Layer 9 of a small transformer language model trained on English Wikipedia (12 layers, counted from 0, width 128). Numbers have three digits each and are written without spaces.
A neuron's activation on a vector x is GELU(gate . x) times (in . x), where the dot is the dot product.

Input weights of the MLP neurons that the questions are about. A number n stands for (n - 500) times 0.0015.
n22 gate: 580556592518467696538551438713591651651601408577361703338334639621616307679511437707540622418390478515441398533533420407453265318724610581431577423330388592391388496460350548255781511666613678338622464267419504470464363357571548551507544526467854540423418384653548533622593572339376507526774577496655511551585735412574614456600373463467500409245589402548372459474411362467559471592822
n103 gate: 404511351451651581427371188466430328409485736478711560391339678675622419537367470485570519519407537526530242593567523442511463552435608735323485537526526470570522585415519477678482482507641644485616655622647428511438838240576526493478351694507444562348402572489485433620217654226448482470560242258567441400620291363699530564601393608452348426339242680481304349690466463727478552448538
n125 gate: 444618571397490552504318338564437489586507599511412301603323630458423377493525461469430479776370447482616371411683485607458560760421560786612426574358430571493249612482528340521417376560409616359479539426379582771583507757380315366469677507412763400585846421432457542351604569349381524436603295450465384511546662493557457422617455255409602602571585472443626346426322328401416437412404
n132 gate: 636496500580688530469459269523508824474519324477360496527519734629500647443609485411557404469492266770260346401473559377549610610411538580474546599396631534821402705280405331549418652439557383454382772598450303414552642523474389523549622814614542287466777550589558340252411539447451380477416553654408481655523666379389462519343519653383420391485691353340511689489673368405515716691435
n154 gate: 438309403543339627580814512605473721234194313597300403566721654372481562485690387455408691488519500531512565488458388451554632442489617574615589539535447322619374465454612512365549844589431323705407462669508323488630511566564473473531582464357562671759559551547060655516563448369184554461383605563710531631625492539457317434383293403700512458535426515640554728558363343496342361562398
n229 gate: 477304450646383462425515629725303469463534397508508542687489731489523504728457757500379366214538651407500413538709472478447618614345683386447663451423530614447624618515235585527560210496826628401599413322100485539568703409496419393534603345504569313519612341419357691737623496693470621439592531384554515553327558489278508626519504420534379655531561523668315353370573489382454747542385
n243 gate: 385564448568618533620530444552652474621566549515615305447440467526622563545389541391392365222627448508403537654597396511612605351583766526363414672368474425585463582306675474701504412459414548212466374582836580416824574470239610504729541515496530482451481504663663549489701269340481522586217496519335597574398424373470361613278741815559668455413410559500578470481636363526545213421526
n255 gate: 493489564250430496261514574582701368563504840493482368568450610592401493472689782407521450583582634399514648678401544594436475352417400436518528418432584578380230355450458432429591465728500394379421525235471442518416451408435575525486425576387500619475356580641569447525712277500511588439324710550454645567471366543307450368482518539426514810579496486511588334731651465763312567240600
n259 gate: 533519515433384507424398595574580478507522596511405637615530661460478438562312563475496422373415347496463373548518565568584905577529655404445416305619518360423551474764328526496464504596591686176718683569411717300304601496443556518558419474394818608254634631463552474518329420625606467385697611388411463398641515658411578289704628441288372438478256565707580530423422285357416489544299
n415 gate: 251638456288412701332522732426757737279471515715426481444552603522614596279383415669430288556378339601467537422537389373581511618583433526489364467582329593353493496577555604448504504381404236419622540548287620439635442541350660419711637342625559696467444624451605737593507409540551573403597341609604478305411594382411426537552617574695320394652463474682357579578358357581345293318381
n482 gate: 485563688374573562431423492359415449668218488586539480457316578418616574636815708203430268397360399583578600676508617657686480387405633246651360270370658621469635702656562374523596443355601423324618345539579508696431500578451461547693422516469370569329607444504437253504488456531721419312622426583531699422457719469414414692355639563310243419402551542512434369707417349387364383422819
n512 gate: 422568433556485496542625619552322504493496425616585620635552748388685507414496350594456316508295519674399574403585435361767597251467257466504682560211346395507154522388459297418504322444689618418575456548526398458570566329460673522647276686727414420507541428663383414305617458630496784418590743330242347400549625426575627601579659545433467567538354706530578352466459518489533593560545
n513 gate: 627436425568448519461351474327679635386563273462564609530654478755321507507581428628481530645504399591350734496489356489526421504609560680656316234610304632642418507459631655534633643440590534451455668283530287646544245373333489338478455772343398393530435691614409575741451570478336255447481519645338399728629489530542417613602753523429324634451341274477328347534545448309474564628447
n532 gate: 456515615567224423527220433496518396467467440597374635414463733191526541352344470449308478795448574289385346410452535307544519271514687567596337582283826612577346385641478474478558620485463511615597533581339349462566599582540534541548668477500657332296368405568640746481609500581360633620564440436537589518575572326388451560455533586493567851504537581515559398642372352244704563657594
n543 gate: 689598590635544544650334589455530579709581376522630399346272641582600403455366459715674342470276533451522548376381446489481384537587414627470593463549529410267677400422414289489258544440422437321372489548470564596445471377659277395559436489291523570366470473477542530830421173548600396601474384871432761660556527515455673455477519410389440696650609526657700314507737585582459325646598
n572 gate: 492277378684492553590722489409670580373459408630663454489412496424579738568403569415458401624420428280606387466462500385398382534367569344500712492565335450545579576625545546587579537462538119485340606409531550457504421458577300431639424481640611481466623396677666458469539684663288406286531660473435227349239601576320504553378383584356451489741359575664470558500254575595360568839896
n608 gate: 525708424547346547343468619467504536532457409525341595482515475457712356659415839567439515677536655452547479547670391606403562432535213670575536536661575638500557385590359405395454631547457543689540349475584460700589643594423398467425402304525576361449705544353478438471551560633345489675336504493689731334646548348598573445387256340442496568562544146478327379634379471674857486446463
n633 gate: 430519578748537748616496388343281470628541534612541444395500826362285596586675695329596474489560307436548518309400593467352578396572324466393772534673368717741574478537537474381658562429481363343496630311590489641360401396500560421331433257537639401649508663398333609455436431474370470429274646451489262763568603388856504710538470590433363556492579493605563492500417504582519422511364
n639 gate: 539547504613600407675511403276557706426436591554661511710413324572643626435570638567478456537543342259395578438568653542575442360525446608629637590569436439489308690313417547500213254341428575659210776536373548452642646435479485554322543680421529458277675412372408529605573359450392546297471402496627435493642434500475587406518550341378443561562395578529367485720212729702579457565493
n22 in: 576577603515651526614459230515485458377515772565496485630626602675387557568282684559682496500405485558527436519386535567314500470522580397489257283485496504443395834534614577485889348332527356622466515492538825562278481462411485489338439554359626362394658306500113485519519355466504621362750416573565515621546496675623427634496462378333606655515569508405318465374250666451466447317242
n103 in: 589583310732614518427504507556607552347533564556511549631384282418548603582622493486489440568663415575459654616422550515659541515359422255632426611579269370382456467374500598500650449451334544448153570504631217633342471582684470448614675617678496474296293515541526295250662527681441331788691526549317608419466602485399646657444533664544722629549257588616393424641699566392352656455504
n125 in: 492595630516484644447418602559727322573523365686625484528543551394559441626274682512527445508335379588472426361139512419449705488408449737399457315548516322308305579437555468461550504658453555539480555469671940544453547457718237433453453669649448454323608600336476500532448549449426356334524520564623343496278508378318698290623504290398602523575112597587469372666528609366913614551305
n132 in: 346390508280533108661600487715529656541504403732487606437538094609529462664414644393508847474576425547408521158546478467232450605696420508512416378335517420529629466496705670383798303470487454652428588467576436720724417664630432652280365406399707492647509530167620508724530526462450400259402420590576080508712509546538487437335400416513316450458593704504575393310356600378546622631483
n154 in: 529563650479591727340533508504674421574352576374633538760550330609504429512218773594492479772617467690558236617562435459716634620569475312475196408529652496575529342500566572118201382613496450634383633425424750346558364304452243550619559245267504234700462530403695458454673517488488566219479697458693433326597390558315508450647496521583550376336689595550289373542315624658745504521648
n229 in: 250488438400304492453590611570459517650639388281631496442753553698357627743677637460611845437405492450459533575455577460594446295476475603594389698030524450656476447376627567656557552413303766455554373295392496589439590385308342334696496500780305532714550366709236347575663551562566549595317459391400591488508521809488562471662496537504578402566512173715402320235442656302615496554429
n243 in: 487478782362500547769517623389508539433323612723551556586539598598360734449430625637398290613543517548445546539377562550687504487475384692424555419478361427572614334368530578521689308569492462868564555466560582793138327598434487230643402691453380634428081296478426526358798359623585407543353624795702551649392409704380526479302458672666411547595178606367424587517401479696653538063573
n255 in: 400347516520485458508442566609353469211535582403678465434329631550485268531349484526589523603399492563562320457558444553631504778598438481481767578539366543627488488682419261500542746457647519570547519600410181452749619849485378531443656512663360580434402733646630383621484464376546439410351438512586279458488271589644543601367408465407581211328250289632485563415496546837690368216492
n259 in: 580569380534492441526508241619364346513412217628559539770573398402318441262517629745411397478687411483406331838492438446343555415376222346416330466633370491500298445611475775402689404607403530436431496606750561395651588530376702338630547448394243278789319526530855299530569210470665306539569803401590538627440561581564410282577272718589492703466517529585741708756388593547517513538689
n415 in: 263684630504580552471476302480560411591392594557270480549573734411492399322450569259629581640241488434557524533585303369665415718559675419259629261247332646512472536516516696472643559626605436354533588444525595566244528371669435191764553397569378452464643418426595415634360558383472652573643524685516484113627785294602382467675432667452581600582195536602415492415574681508799334354475
n482 in: 580570581492367439492409580400431331436519508592595620427458492354652794492692411268466461430573706644339451496695738583626389424444230611462626427546462681534511489630420380435474687519439458485458725424473387488349538615500314558561577473397342372297574520465594427392465599771538280461558338372512592569628809462631600446118222600725645420442442242462790469673570329573335557469744
n512 in: 592674370483317471136438634504592500516517361593659500837412604542492546634354458398513500581534487764680662635345535348692487412451407567429341437343264647271562337764228415337265611605504679702559333671720428620686603689427339277305500620416394628433627509849526479466645370634350496259369492453475525375420748362644340513656267302521479567555589517593725760475301729571420466487657
n513 in: 729542735604667500462443455459730566452647633508438575724504652525283398553336230388443608596595529425525549388599402452500409447404583591606467418566683265504349656475529758344617588202398688512446664508384170107573321554576562562382781471295546197743592815454441426715316266332512202488433628579616521598554508726591463417475770504340508545475724471541426525455554549537726595355512
n532 in: 668522529282347416656653441371588485475420555651357522607323434577467482386643515686504441642485606474386551596537489507500706559368570460307401735689384404569420423548412548423536400559606584368629650551359295560464355452717385448616592361694489662705299418634254633415422667500595303393333334515707273328659362471330345493385460555284559504359522384342482481353463580482441819522259
n543 in: 562422381481749423645544629422666738471500422481603429388396471389632445581318597525577530496456581387396507552611561380448304533514481304419518744627431589394708577566412466651405460426367537578638217279347444481573580308565620667420430406478638722411436666470327181504410546541217577649407712661652267581687289662504467348504390392209681493429612416582592643567336526618430618452507
n572 in: 543496387614418573487745695500388578474547316517552675561552751374629621392482268631474522487648591390674332496465482611599465548399735430616431313491444387478208448439357597457645212443621336465854487379570562816740667348513570461526635553314461560600416527324888526365346599747750414670583461337644348677176385348531129683587478360422331453469487955775565610622360569365526500343583
n608 in: 511540272602421489283271442453518460504657227406597489529576414435486648511515424200399354467467378526279507496500601617446533694504358645547496630558454696615511334467792325641276475693554536464584428529701471448450493655367635435443478504511584628551584437500562602424482608565327332631558337350362569662310581756551587395464432358612381798343515743355482585667460522467698413417690
n633 in: 548585580609710567475738288388568307370437347596492681472737572604631440644611552625500448402564397581492425452692479578699568225535448492575668312597666432540678504352376561640728457512460349580661305612508573726334464648613476592706464590624383535324289427549594488287679620492560321464371464683295416193363500560230391371690583419592217142532419353560671545432512293772336520613431
n639 in: 535461675566305454588565465694677504439446297531620555449376577492408600720484449613427535413585496492612538566442456625650500562485434380546233632508634329246400515473508567604679901628481369384609419785641697440404351670530116609435422492288410652558476677327445558761783488427396535192672570618574593450441457585438481434621638438619573700324621458535762331372480296345442488512590

Each question shows a token from some text and the vector x that enters the MLP there. A number n stands for (n - 500) times 0.0088.

"ah": 487543522569612672397530541478460501409444491510598439599548341422192469474349431580492539435512578511383574626422622490192583355434597496503508551617743491516595526573535545336498587619546542622475568461428524663477391496543431363508533652569458468662457401523440504502459499304515550558415398446664452523520602490571438347522368601456437457475493465342535506606543491468582461444624
The most active neuron and its activation: n154, at about 3.9

" |": 537460582466414491205473569472588679401422524506519404467509544387352372493475493448548595558634631478462557567347484610366603579517375493353540571578655669404484418653592489493541479546453586515458406590537545514535413617610388495567404611408507597625446373569288482676455639540553400462473644432553506516493487405462552521563553559459564355560407441484457599440390570576546212475532
Which three neurons fire most, strongest first? n255, n154, n608

"-": 447525590493530586392433616601312476459337483549475467577542559485460596608354358488498495398468469640643603566340526561450400473405370423545432613562600660446601407569499442407578507436444519582338457594520572592516541601439526603525517553542565579414415249552649434483710433342419489463574520637371371484408386459538459437476501501500597530536409660591489481520499693428542495552592
The neuron with the highest activation: n512

"ed": 455396532504656583466483555599432449569485533512561554590637547534485522473381398578535513432397531589454575559602443459373537414386587445475530568414518547473553549524603504370428509584542706555362444463480604655429297529372504473418549727468465544420462314337401555384399422231679446656532486658607441611546515471481477388436543535470506529593521640418538475602580462426519415453496
The most active neuron and its activation: n243, at about 3.1

"ad": 503515593540626680434480597562553426443415453534558433611534430441364467538471481583578451426409403513471496568506635479230521408442540494416519468543545562452571570607525510415486501577554787532362496558487601465516419511499535254464603672409381565596509306509432524539379521381431680623513415563519498616584431550580485395525505424390470503495539408418602530589502445540656408463483
Which three neurons fire most, strongest first? n125, n22, n543

" d": 458542647577439468510506614466368437521694395536709468492489432510501511374609447493545587565537408297504517441360421520461549553523417448417396462454522496402563456730502444569438414553522712491472558684387458495601285523470477538531653400332476676505575266612511486494433657333606396616579595563555533506506416409581639489355549487412510451583449552564554558512512498613581548480338
The two highest activations, in order: n633, n22

"n": 457493619674440560253606595469460540487394443530513527274516450344381392513475473642375522500765392436546418503453482659495391537437560391736552360660589588397514312638537556516490545463498576404373549678466492554531541541544593393575632539513411587569447463461470510374548652676522325446605476292436464368662571382575569451552581574459522552554498551525451428535518531654390328315426
Which three neurons fire most, strongest first? n259, n482, n633

"5": 581560630488540391306407522457453539541496440468313504509613509484565548683452488476677382650545632415532652551310270476521497443604567533497518650313470515472523409628621495521482316411482694556467389617474535483481484486363566635543608649592623533432446436444426372360529600396434417283333493297409718556502593498514490540375425526510718542461559494490570564506467595470494579480423
Which three neurons fire most, strongest first? n512, n608, n532

"v": 630427704710445391440597531524305524390442318561584565596567472481477602598449545647527549480655546348593563440501404577494369531467585385520515447468313544450554412427420564413427506590369522532357436631496605396572403598451471538318388558492489531543616412412482434650554748301632415626455639654551453447604519403471455416456475602675464421422380495511384475589664591676338530493233
The two highest activations, in order: n639, n154

" a": 482574517432527421398685481455372592403501547390650586582520455397398613480562469422530597563580513395507604536417456589603504394631442511449575474618692650301651462764562613529500485472351523472491452574503408423523388624491327564519506641551396514544520267367468523489455570427504587482574498458537455509387364361383602498489494608400606419520460483476536433441536491601530629382478
Which three neurons fire most, strongest first? n482, n639, n255

"on": 564459582562578521382461435570494456499504541526543387511468548445330447526460332709428552363566475444476516508383646548226475518428493536573479405440632531602591569581663500474532519539562721639458454435441558627467404440550676449507600659525463429592476314530413510429482545373550485500523433524584314487367562645599410370556500417454447538520586594428580346527552482561614527445490
Which three neurons fire most, strongest first? n125, n22, n513

"–": 561477501318300397277547464565415466511492116618453508473594384467438574569322320519603492618442486625399656367442528584636450595587404476498583457523575567630501393572422541524461348480650569600468362418488404568566530468510707515480633580582435500612393432366377533400555538573587597392566660397239517525654513402605555544443484627534579535652583425526632572515474482522501552384438
The neuron with the highest activation: n512

" ": 512528573603394520280659487502404649411451403302663624409654460534491525498456458522576386528591473652373522491423404530420603603565576459514389550522611652293605541444467521505421449467590542497497428501594496651526557434436563559522578497490447540511492285401432594533485555394577467529576510744417466318472393299506486575419427537620562480653535464566515507510477491554597520441494
The two highest activations, in order: n415, n608

",": 571612539529437586056612622436565672467384328497523470409493508515578514433591474547464461617512550484466587489382396482503543411525400598249588498429380654527534339565590525427429424453556594519511420628581533473443546471511524634442607501565446498506499442433496565414651641455430496393613512402378557557440741492399482574406464518481471515533468542534688521622511585602466490407433
The most active neuron and its activation: n512, at about 19

"–1": 650452554380397477197582531466570517453444333556419443508677451441494550534421424570525480605410429636466563420430546575478416551508483517473584489445601495567601353635411477529443400506562601634436470458589342564579510480583647595507688585589462448557283367412439618449452437543507608451605605464186557554627513386556604503347521596483498520613596414528591622543408560564367550452373
The most active neuron and its activation: n512, at about 7.7

"ial": 561575629486540565326589575443520365297375521487646433335414413456406444581608419560592506576703489591596596558382501536467539437400509488515519497504515493548584412730523580460368445474502608530430493473570710377499473562602625571412573574466390496426560316488499513557364540590528508468651553423548483342455276416608569345613450545459507358509557492404535532514574544595619454312491
The neuron with the highest activation: n259

"ol": 442510539456485476507487495682357624497372512561600517425525489445547536599492392549651547487495655459551387409551637521449529544440567241407518431582532651533647388474441260450436466660359616505369546381453445445459204571596704693627531628510459551598527345345579472614399562460606446486454539405406449405536322389606615331571474629653527470578467506535493495529406523568503523494389
The two highest activations, in order: n512, n639

"est": 473462644482566553443480596641503579578444573451422467502522407313327507289451363709566386600550403559520516434497718393343457478449588441532420551492484595526730459683486415524636509498461577366378427682604344494483443677619620720439620489507436398425429388390438595645293470418430538531542425491473507400327375359573701479521517638460553519605500562532461597524454643652512382421482
The neuron with the highest activation: n415

"le": 576526593474520520290597539604539542310386511602624237574503459488328416542581441613470565530367529481473589618452610504292440413458606502524624602541708528583444546532553643483478439540546611627372428319547571486520458499588607481567504532363465414586443333599435437596353427583428542353552483481366471538330692523496638558464607497474425439473526464515462609530538632495542340368521
The most active neuron and its activation: n513, at about 2

"t": 564573633514554532323546570419494566375434591482611469482506648448414432478665427517513532475597539507562536559374388518456386520330466462501622572454583550429512506675510529431456572494640484462527479502529718384521454591669518730396631598601352394361403321453514469515415568500552527425556496498571489388306395346456686375544527658415441416558598431601447531464587489542537573305423
The neuron with the highest activation: n255

" Al": 584596632554433592460672520559440567355371389441524513392486454376492484431332470593424431570477608430643421467504512561440469436450663314356313522566560658517538357559563465488530540534281585465373577570525419571453431537602580538582494581500535563581484239496406514540605482412605596540428543352465498496426427364562525473439444610582617502552533538601606649499482595585552397530463
The two highest activations, in order: n154, n532

"4": 650508645419492440188544436384388553573520289496427424428670444515543497664547609611650583603455507487512603465319538629464468481460573431510479561547554550547562511400544500441396425468508674578570548565551458559500304394492581609458594596534454570673336436441464420409494425341620427420625610459267447475570463445359693465414575668394403460487543510697502632558480442611455531388444
The neuron with the highest activation: n513

"up": 521489615375491602241564510597594536507352494576491468442544475487187611590425401501485437550519415477388527469518509544491592514564508636488620457524656699510659469536431581402443567643553544439463504622438410400519550630634556676462638557454426539565275359307505493584335537474518409476558478532450431401591363353537559343611439642445519483649499549571465667520499365656538490436362
The two highest activations, in order: n415, n154

" p": 484484720558394450430323538506483613424481374536652433405611551537428550376592370379592665490598343435542453445346414693537471600580630327464537542663508518414553513437357565565443427527302615501650491608375558565478352543589610654567484431505508535518408311451409561485510733585402531474645361469501473613453387555536557420402528561333520492578557453452606505565488623618382489498407
The neuron with the highest activation: n543

"1": 618457525505375516226585556407513557484450401469389513483556388389532523601484446699665575707408555522459428513322470604490477476526587402469406519614686497578660453415574443573459268571516553505553578592606426488576403518564490572500514587483340576686385440397444628415485476341605452367576652413203398579564498417456747431468566521472507496569525453478561566615448539550407532384427
The most active neuron and its activation: n415, at about 0.65

"3": 549447671378439481166610612382333472563529344592435359347608485511538610766527672507698505405558521472587641478317506511439480579478556478448430599554536582518501538533475557426420362451477591646513478554495374547533380468527541509400670599490516575708413486540480404391547480423590417387599567396329492369491483579424545530458433704470469369499614456696455482596548419514582517441417
The neuron with the highest activation: n229

" the": 509653546429528548189516555485312523518545356402602594514520512472282566551386451482495646659659608430524363471542586539518466483543558529397465519503759604328604396667501645492413516563387505464432514557595510445562317620512540532533482528486491659486505374340486470522511379452553475588467512443475550519385292363496662321458396580426601406535394564519526522559599623551531641494422
Which three neurons fire most, strongest first? n608, n259, n255

"s": 307704550464490573410601653500389582557439591584513508554520435431497560468501306647469461401390392411526506475496520514250485578483620413625424556563671558549588406544513390518617465511426550551405380386407582550536306510576457516383612638546465487432543304296476493539633521572549519404634581426574470364502484580577501461563464514418455478512541522414525504545635450675634494459523
The neuron with the highest activation: n125

" J": 585585661523541576510454562480508429488444371557495430374605357508520499442463428469474604507384498573536444569547548592396605581532467514414323557597618423299662393530463546468534445548380549525508514504493576633413424631428442408547448671537420568584532212526506514468564582485432555530484388511529304498570498500450646498404488508476501492578524492452563431516664526453432491470632
The most active neuron and its activation: n125, at about 3.1

"in": 594600562482520588480461514596454426451442514527583432622661570415404432566434463684492454349467493470480592440420535700147493488334562527391448524447471473526471387462659430510637511526482697499495482452518466547355368444583566617529590601453388576471480306524472470503507506328612543610519552540508474537537442467583443442482595495522508538447451599590556366570441583554599565511433
The neuron with the highest activation: n22

" M": 554513548496460566403595503494456542493553416525527560476622509519405468409260406461643513476435462554714425562516550523476421518539519421499453533501565531391556439354529538556476525461434506534454509448522516742458306599557577536554604497481570614495540197540501421402544524304625483514530540537541421487387397499522651578424445492576632509460457499566489439485603640598505433511410
The neuron with the highest activation: n22

" K": 516498601482418587437535458502400579540523387403588576396620482531402353455444558566465609515441492545563454501467505620392539548516449554453500530434694459421519425543466487436468483512458562558531481554565443734487568438592486421476541662445503492561483204474484544366533577357562570513604533556494374500520524400489569512423384623501636561463382493560629495492681488515421466533357
The neuron with the highest activation: n125

" w": 622547502631523451358558481624473637543391525420594555395567480461431389432424422401602505585595426421469543570566505631516528462561440436494431474492660656353624453510394486398538375524521690505492452403564577595519440465526596535592434538451468558571513280302450641402452548278599508360628570378517628538498457306661584573498424562511691351547344487525459576497627586612405519432434
Which three neurons fire most, strongest first? n22, n103, n639

"0": 618447587401541586201464540342405494525508431538501590501608475360498495528417590495481671547469552539451491450414514606425500571508472530508573426469561417443650579522459493473412415576672524567402425670604476598514462620603621631575656686485454512627303333493521582408538499286651389516560464477398440548496401421403537341508518562488536512388570508480416571434467465458548621494460
The neuron with the highest activation: n132

"S": 494477403423485557480422559662569639568266378519401390503612394537350483519322469552470471544357550619507510491403614477333492369488368513662489442386649497555670525460637481439508430532637563543498548540529529599525480570618473540429612639488488451504457270310442544493414536471473488481463476537474357613559542480438530413477482412454595527616524365523646582580591585639474617497632
Which three neurons fire most, strongest first? n132, n125, n543

"f": 570470682534506537478562541597422581408372416499498560467630533427540372356619354464538705576572426454599381419408485488451532491533534525552462506522607558394705490486486416387526555618500585520473410542537481379508483601533492672593449639516478502605547231476546516452467636529522400505460466571498588557551459287493571378428492490493603392489437587587497400499513502498479439551256
The neuron with the highest activation: n132

"|": 573463569468524544155550518438437692370419521422541439400553552400401434488402421452581524709570604452586394482408525514468589558581434475447518474498624605475528471644551618446590469565388498408396504565588554552539414673578340434580483565638470553484518361454322558624501540479696617378413650472535479495472195421469484433515554532475531502553425546538467487483498593616551391521539
Which three neurons fire most, strongest first? n255, n154, n415

" le": 473679463728473393494532529527281662401378518545625423307606279580418632375424429450491577535536503447643427554400497572501423571519611400476457636587504579418473490630459531536505503465306741461415429661532491436541253574461577622495580469563488407568472348405289588458564573501452552513473488770517620501442380483438564474418640482464648566365434731634596652474465503420344510474389
The neuron with the highest activation: n639

" E": 580652577520502523414577431590464592448362608488586407341428387224515551456463556582544748679520530493500621570372420453464441495567527439458492538677603726515666439409514465548610388487298720487463411441546429633440478487531528493542589522423376560556484298432425527581406565437453533529540403389374434429448451379385617542416480613446699395550433544698612460460492570603457544498504
The two highest activations, in order: n103, n543

"ian": 518564720429691584374442524577548461401287429737513420557451530525304554625353382657470553486675441427560452476287652618366469390349641526402479411375608446295529392647529635573579573510505590518407495658638380456310367519491616686524582557453441414428394381474541510595473514551475415646514631520507428471492405525602523503600408567502494469495514607572467402579482546452459551509422
Which three neurons fire most, strongest first? n259, n103, n22